Layer 5 of a small transformer language model trained on English Wikipedia (9 layers, counted from 0, width 96). Numbers have three digits each and are written without spaces.
A neuron's activation on a vector x is squared ReLU(weights . x), where the dot is the dot product.

Input weights of the MLP neurons that the questions are about. A number n stands for (n - 500) times 0.001.
n10: 421578558520467395485698536420592437529379590508493498491543530595429429579331665715426469614645653260433505625560537236410542489589479568423391523621563593509424406543375389352351391704465637421580627636622619478430494496527455499540361448397555409386629280559390492486519573614587642643
n14: 601304393451680494636354338488402327513423403275601510451392655563520578612581495559537459448711685418431618305281358589592448563472525465724650365618504553702530483472546572659536675437604533493573496580443449483470444384323571361459503384563379552335386431414347622671657435593446461445
n17: 557303586692708445638564448587558449392253428657780540603627401602282613502618396363445371471475359722676691331616350455544470587057637278638150538450373547668635455610207603471509755408654497453516402595522689650473557973552318496588291493353455700515410514321477489302290208636612559559
n39: 512451574327432373463410666658584521465648545429331393391663499565387432501377637485617458441666546647531393510530554358517580556382675312483478467489351660663473578544636421562307636514344739413611523471555556459418274308642393487515352473613476408682514524475707450477324630530470512483
n42: 467420365417399546556616453506427319510637520562502535443603646655648551406536506434458604399547648551339676468445426413446423513527591522376406575444537656410537511679365422403419538478533499489512522571457597315622598547574450533546455627200432402311500554365521531475490530379368577546
n44: 513550409540483457551372386799477381563282732548482706391561386337548608616338555475544469453398457641425330413683482398369568441577690377359404449482441484528676605533304533609465537456513380487441775527567438502566410454501341388505706503668616469602563529667565686392244734501508352527
n52: 267409587324575644490425380612537529533561559491391493576646513451614360641299599399523443698441646581532598766542366249431564630498614374389331670522418477378582696572434438440536432460456460318611646423538653448527466403435311482397541499520550556502380474551365465343380647626510453611
n54: 489349439508315531502342509477391536305456476485473488491497652693495621339472625571380421762539550652442572425541546437470266528635588681484525326408319494691443371800495396433548618480548414469579466478412445755325571358668464644694412576581618537502485409397439447578437390354494628705
n55: 308303701497492492452451553400484490638523630505479618213676629643494411425431415363429580576597588532412568380357547453534519464554552502494500551376417596531613546518507600494643586549565326431489356444553651455350718538464532612313444303380439703585539586412424406620565498473421432521
n64: 547496680475421527624358354572510396562410488475456611625671592522485532536756551554473642526512483451408488445418583557310434481428449368632465314435382682465746438507329473423464568338503548377598615645505598507441313579561512491474431397588504480473535386563532712516579440527466267462
n84: 376405404511280294521695498465542416675513364603517572570633601636533510603601636435562637515334504457526695453561600529395569637443299401554508632299309461531489539550411565255600608567686403516490288621366439319478664500518546607450573357506500419538288393501364336438461635735602542668
n92: 447569596583813330459481329340344444562546651623438320488599641426689375486334614539536622567549704478565418367793428497601389420456411537339697580364591588379589501505708465295631492684132393412428513651486536580419261398539469575505464553391470550408577497678470194256408454741529517569
n97: 489279675600569754494544547662545437567595600575411589491584623564525678493262478387492643423304606572499244422514535319376570543383551394534576459602427606443419628576453240438631653506721484676616431554399744435546595448412518232629280387527340433495328573079493498547281652458476440660
n99: 561413465492361476561727479531611379554636358643467555633342763339567312530651449536420338448645469497433665460449577367481597558500253533534356644236508369491425577745476495315450454427537592472341567668418640472556606496679331378425452515446613566470206459566502525390580772474462286537
n101: 406372578488307517723629600520468584373509449468419438490571585518482452475530598627553336485444684456448588436428665652518590507522387370455669535404509570463460451692558329537567570745501573469678398561426608397341528544504411613274215467589748693514491548257606396379530719234432588421
n102: 472453399327366592550375400307511427434408565569491629616509451440495321292505669458538501601618462584684751515490616555364423457404589373586472439450446519604616502520618511685346519617523403485492665508472431614563566459582404487526443393569527406599608524682447427476270460490485490573
n104: 465360474616564415682526464568519603612400353229411366293415520411526233591619516658523503511439480730366476347574628473411441637317622376659440664496586684442458219591671504552526610657496451428626597491525603521453407404487438405461407517503670504381501511888622390509392354559533463376
n122: 381561601323513490666555370777444469531481582699672520536594561487488642538560555547219411681563619661571517515574543385631503566487490185486356347313582407539552466603525528532509412761405477306449542420465473546425391501589222430636552435446524669379383249579500491639544513823524322719
n124: 483449507530439635470397570643372584587452493593391546274546437612499630388371637273471540451392527415505668573451644484531616498606591395414552422401482589381396547598611542584598532326387572622353496483601428452432596484587372507628296380365600531386448361500668481451518666570329604530
n126: 531453710452533572474633393439439470521366569488503698643464490451329596780629616585512640562550682474377565591558427370565412486616445424683288397374364626577511456554530558495332494438390378496423500525469376770283484459531467557304356148710440549553724402290390537461454361503542474597
n128: 545488498670580399322516674438487513522457587631405420454782411768494444549451602521694667462614561463487639392532404590372335532569506497599529297548446497548569379688462483506524446517482675455540414459492518424323611544354591475490460524568350659410538562346608478499499454369390703550
n132: 572355666560541536609298632506365407555545507831541601533650472631397523661513426416450496517273529465545472606525638542463510543432300546499560456642541364390540694389653363439514575517478413385309588502369513554506611408419645440553446369507418323604503465502430457532444450565433514434
n135: 336425624562737580531541299412163449509320496336434554511478563395498197637624430548228407481441575592452596423319717496637498484450492560516630569531481681400408543410495529570522486359705538499553504389647424530336536681645433541445417352454447674443367523612450568535539481516635599456
n140: 507407583556515576466542569368608430564549348585318527444450576682487378330464335567623426473533575703321504530437581614443484183446329361402472518448753624417432568537561607433588434441425605611479545664510479542460452414636508531382611563602359491394617500411507494417542786532512554506
n156: 565751417621481374537460446595591569443511500362466504631434404411633477527611568289495563494660577588451309421713502530449220525438615724439229529382640452427543345565622650462444507602464339285328595671479448560535407364483412542703464555449302337343556536658201703509374641703573356654
n161: 488300528584410491420539563293600374692446554562402499322742551536526592409503415592579542423435473466402536528580549445578490730596325385535497450438260596454449449659451264416604773448622503321528541737151411597528506483571524257536715604531406461521521467448310275594541481578493445438
n169: 593669522446575418672486400720436389343375411562508483934603654330623291702537562429633480549537480436683669422373477269493645365509662541271322299278323555539550667517403750373484494528605466378371422519375722685550379739507235536519379288526464313578565649492394525528484570447470532352
n172: 378346326674534537617519617469537493540443646608344521629216596559492416675615719834576490370482370373412380567541721447529359436494490708440558466464522616496405506397727457492617421650550161440545453422456453381391445624302530458437648522586353693558601392504581564301454448390433427457
n173: 425349455557366531531549444627483446556681541601316506423729444312654445362512596330434452515625244618348417574510458551521435668489624671436635615539606696575387394413397534458568440455472471544398506617590524526409355702494292507533522477381345253432459415447551587619533624682577413434
n182: 562503476503646588252269513596505508624351486332530389388402506473462569640518635485579524359540528600383308488600583494439365573619428459594513407458463532798555491343481505567461402434506430570438659570500543407646437541600417602548340518559578450755569393553352562440413592526481488632
n183: 633500397525522499641619510440480380394574490479431480487483459571658737477226479407374398454696265641514518665414634439411468343356566490583603447757583632549378718509707497525459459524501402417483577583275709702598441623593465499345360595395467620314334408669431585533417509456438300546
n187: 426496424652790521441467520481282331709536448520407548433367673471343429456636562467550519670748431368524462412468393426649363612649592655590494439439799514528623498642482563361449643527304332457577423449504409545485506423482456347771496583391476427577423278641619524403508480540487463455

Each question shows a token from some text and the vector x that enters the MLP there. A number n stands for (n - 500) times 0.012.

" other": 470617500534443556475396322422447599398464490459455446417414524508558585499426530472557617428567521507556549520451381365479541530459413432465447555671483465585591469613348584543528573463513606427591509552551503592643452484598692330415390427491480505616537391553488534468719396419426520476
Which of these neurons fires most? n14

"0": 346684596537461518438469426585557555538641518492615474518460432597452407441488528417392603386539495471477475528553338409558424549534477472494456504577420498511541518467380505526599610402505502535386457278474524514612516385576635509422481498605462534523656529421588511583570308545365656465
Which neuron fires most, and how strongly? n128, at about 1.2

" recogn": 453487552544606479423400517497486420252484496461481518504406703497633445633502533593467527520461431536582346549476426466561544476417487424525510464465565465423477480532389456385617464495404554492474399611609508529595513528461433391515457506643590525740669542701558381450511435344448449473
Which of these neurons fires most? n92

" B": 457494498345536428295484435524551672442590391524779383396521467416514525483366575321434515439464543449611304568420521586522577538545574486532472414463428517429467434467521567383579521564441491677487531404617525544532492498566760480544489522622574507431585518565467550552531549417398436519
Which of these neurons fires most? n124

" (": 455480585415484486480598550595344582295509453566387419549453426568526599476517446339467423616478382441561484613188419500459522488603502537647496609563605539569451420605437596524548487527361524550491622376657508492503415414435609489611501469568474499506606436533508434510551464539533538420
Which of these neurons fires most? n187

" international": 433601351495485559351433523547432482481524532414493479537417492544698566479468483487396461503505519495641350532513482444503456447507521487482391459541361399480654550604277586453476500402434533465578499485644520518674480390516593377392479533621537516633658533496540534538607463467546490444
Which neuron fires most, and how strongly? n44, at about 4.8

" which": 391402412481506489498432414477422543360642405546546410556330538555509642512542412492463558651608483476638525441421517488426537545459481533509544544616322505536512450420315466382634480561449580419593350329599642531660460457444511430528526454502489561584628535508637497517569498564406432430
Which of these neurons fires most? n14

"o": 320425422298496504511481545582661627509467627435581427506523406580503495517439423441384545261418464493484478495581520530527571340539516498545509507576403469534480502506463513619598475540409523563417390576609416448709507426499688518580480509546446408593543687454479513547513392474437525576
Which two neurons fire most, strongest first? n97, n182

"ub": 421597543380373556440551488389513668516535468395432476541374573493511418402504507512506534522499402529479483458336480414479545526436451571360374563433355318571540549457518544246512588501559567701496591559565454528626553550461768433465586575574562441598562584480451521489544448532586373442
Which of these neurons fires most? n99

"rit": 420389586423489565399503607359540487546503592579540490520362462667504446670512483665388493439454420394478561603520516614501527484686502395591390507590471375569591480443515428459458604424432495608504369493652419464645603476410599552421378501480519463530503453532570508459459439401643384477
Which of these neurons fires most? n126

"ab": 524605525464446531531416486576458509391522477439563432482428561348472528383409650405439607403378405481441433486513454538439471440388456538332408581499335560473469649453590567442619586546423652756410509424664418505579541608497613437471467621541595435624485507573581541596454417549527489489
Which neuron fires most, and how strongly? n124, at about 1.4

"ater": 528505436378431463541408516523479452473465506346559420339473622522502598420476479475480601344416586480545459508357428507418492472591536555487421597630720555497556503522348530470497521443464550632521550498581508443647450500494696323512452448492466552502724500612488513473678509417589400439
Which neuron fires most, and how strongly? n14, at about 2.8

" places": 479621391461425514339395509562469657450526572502454427454343407621575631501560463540422434537541508554553536499418446492515478381557501595484417510483462513455413576515308447542605509615573596534553391434642576513681439550471657376540519410531392413530573522640492439587456496555463419335
Which two neurons fire most, strongest first? n169, n156

" all": 470590524390454554484390439460497682465525425514505480512350536448476423511390467468573501547551555472606410543576451457454510514366448489397543476496447510497470489592254577558595495544534580495631464514619618538626402585568529271523379498642442479618478482667554566543538553436423427396
Which neuron fires most, and how strongly? n169, at about 3.8

" she": 442406571428363425425547445439545541390477351433532557585389443528573591454540449404523651674485588658596368448484554572552530504561516417454387550620441472458559567540549553594517549547522555386501281457697542480666501610583390461560452465436550504571540409395500448462590407480411357384
Which of these neurons fires most? n17

" used": 392552469440471498496475494428401649488553634459514430501359472504570477429495526403467427639518539636552481533467441537415420459456357577486471582499453523460436506509241483501580541473503652419656455420699441549647422522401499415489503570624570537566546499742543451500522450472538458459
Which of these neurons fires most? n52

"es": 461676517286377406449545436502532599379489525530483486492406455568530521404493426545472431451528540593575490541322542487505510477544479553542427512617495572488342592437423403746608502486499483404490417577675439437729516536530520502578567532574459357515510452625445399581452517367513505451
Which two neurons fire most, strongest first? n102, n183

"\n": 266437682432521502461417528456430530350453374515419437577413466543613564425506605419370510586595493481514466543498479456344501510588515528540616549485372501567378444548440514647483594499577571539413516585455520466558370452528736410538433611510468603596668473632568459453441456435460567504
Which neuron fires most, and how strongly? n54, at about 4.9

" Win": 468514572404387397364482361390452599612452417518568437350304488561609512496472600617331629505397409370563531502388654606467520617561546530494439553521627480554508495594370518525634506469577496551460552500569448447550512457420577344521537450486530427514656480550563654506606543469374435477
Which of these neurons fires most? n124

" C": 465553555361525427343532322430480640532545496534666370442410479519526542482535542342406441496478539444543387663381522492512487570623476444441502486476367535600483456482485680512654505619318598709523536563563423613512438540500650473508399473466610558483573473569611445391520404442492451474
Which three neurons fire most, strongest first? n92, n124, n182

" Brit": 525537527375519416525501559421544538438501556476648424485447571604650497553524319565436435623643499270455439580420608468397517410685549491461338513474468472536497584520412377569494531350449531623449444590547550470516547576512684483496440476432388491615499454530535485518673608516443365325
Which neuron fires most, and how strongly? n99, at about 2.6

"ada": 364584515363461482468459402483486551421526544505592418400600521470646574460606308433433617408468481511451375474531446414604585434529338547502498560490501468458498605595394515560596505601537522557421410565550469557640565395551527367554605524442406516595620573410500356481649346527460525405
Which of these neurons fires most? n161

"en": 364559466229375394502539540589495579506636537472515391412526432609479454508583424526470541411380538559511597619434403658520546422567400559519475488524507512440530583538405542609475536520432523536387526422630437509691546491544621359553503552595479442488611538449342371552479500402547429575
Which neuron fires most, and how strongly? n42, at about 0.69

"alt": 360479537366393594515637358309586660437532469452629375608491432484521400473479303627395473448526530445556588516591510488409546494546362474471378572530584569463565412458404457463472558605479539539530455542507558434652597464522484414495483598477456560454602493555478632455653483398584525434
Which of these neurons fires most? n10

" often": 460465411519348483497522420476450537313588581455375459577331579639603573388481454532480631580611496627555466613522503531383518423393521382578498543483455499517403530567370539484696437424442596527524412516670546463682466573497448417495507465601597588560539443496471487538514490431417377374
Which of these neurons fires most? n183

",": 438361512526450490612428412438427559303502455554561491524407440501520675496494438426375495567545484539608571549522467405435487540524502462525449515505416513495523423487290395585655540547562557442475622451665500518570271550496495423511510513487464575690637506639615544465480387549561510454
Which of these neurons fires most? n17

"ana": 366436570417455494507371540508549459394552443526667436502558498477675477412626227505455469325448508511521476509409438580511607433646418540579495509526554428519449552536422470682602475529431440542469353505551485461726567453587481481491561493449454557513646553588380426479655448414451450454
Which of these neurons fires most? n55

" Province": 359559455441481515332411550525468536500641473563445436466574505494535550473484480519415354364464544500570463552481327570540514393619427568478391428561482536522505524582360539569561557626535502612480478323761588488632484496594682458516557418534430501521532511583457354519639484403509427334
Which of these neurons fires most? n55

"rom": 585610568359457496468570592511532382473605515467519409492279524402571537477576562508607544560572377324580457516316470605596554412528609447381425506474468505521464451458437434300526564493435570571500419588521570506552494476558749453525437383630490453706562626527483415505527403442456385451
Which neuron fires most, and how strongly? n169, at about 3.9

"oss": 485476494282464536468635474348448533514524473516601374537389399640380464547587426623456592335425574557522447429383486522576559406571425546453521542544481301485470641553459529304442522604490635576487402499584493489619574476594508515644535449391568507471574458504489672551490428535462444505
Which of these neurons fires most? n99

"uer": 466424493193512509509613340513521545417542420506480409478438511531620441401516569468398774607323424428460530570477500587603516450530297541497481551464473413558451623433569564438443526482570526506531486462602450518537563450555585427542558471558567470649564553487393613581423503388528460420
Which of these neurons fires most? n84

")": 385518512352392448404566350341527590380460453587488467531473355461438623427513506506389605418519529526493524624473420470481451558545429449601480544571541393537439553452553514481554610533467590430492541411444476412601384594410459517576597499535504712522596542497700415520671484541584388531
Which of these neurons fires most? n122

" degree": 450574454528515402310463578396520541437418618444519505467404533495542469496465589604445510507577563516563555532349346560463394360549590504473389427617491484505408489548387529501638559537378474526517435448730415497649418414563508362575475578639456543570615464555695483570544464421535411549
Which of these neurons fires most? n187

" and": 344399572465469376482601367534483524418491419568490554478483486563466518431526450494497594656532581563488521577517361530363508437550537499555392621468392513348507444465331404565502496475442522465597391442676578534662418409479675494463551519451543748608616519504573519420521423450533462507
Which of these neurons fires most? n52

" the": 442558537414514496472356524505480505424431460456428487529393493549519658510480625418445494443512476545475449543492422506412457624547462414561543508566458504493560599475135533502527553433408565561570550547523593493706360546559627483541372454486476538482672451458475489564578504503521514539
Which neuron fires most, and how strongly? n182, at about 6.4

"==": 379580601548497531450559501533450536549412434532466533531256350521542568434545449333323404516458580484472556588408446440339460447563524512387581489545473567532486482386427432455531522503518630589565466508536552552591313552587563369620398597522477577625634555507565452473621493480528562449
Which three neurons fire most, strongest first? n135, n124, n10

" sources": 567535410410430468377457385563436601352550575545394438530408480616581665513482451571382479579531446541632518549514451495473478391576494591420437458507492569438358562539370414579564567501562524518512456338658518444682423461466604361578422503498543581620670507545469500572511411513472495390
Which neuron fires most, and how strongly? n54, at about 1.5

"1": 455654508314406516501677636512537406298554474449518386505532475570599528464549469487449555616508479419610479546374429547511568569553434537457322527656564469514376437479355522447512592564409474718447455431371496551444383437463638536449555584513486569433590551558420593592552496490537396485
Which neuron fires most, and how strongly? n183, at about 0.69

"-": 414486560360419458520624601518477409312665456520418509476537557532659493408535300416408367606505458620580463507379575664548497423609540518642422590424572625536466498386388556509482522481505506632439292466611489548527362527506596414520526546537548503390515516534345512554617488517466450420
Which three neurons fire most, strongest first? n173, n140, n183

" She": 409415524447409375428527462421511552359512296485568559539413438533624618433593573407526583641434596565581407516474582503471506547619569419426418553677340488512543582522536483608495518526501518419453285440730504489618528609549497450569449478461497522519667422443491427428564386518363420503
Which of these neurons fires most? n17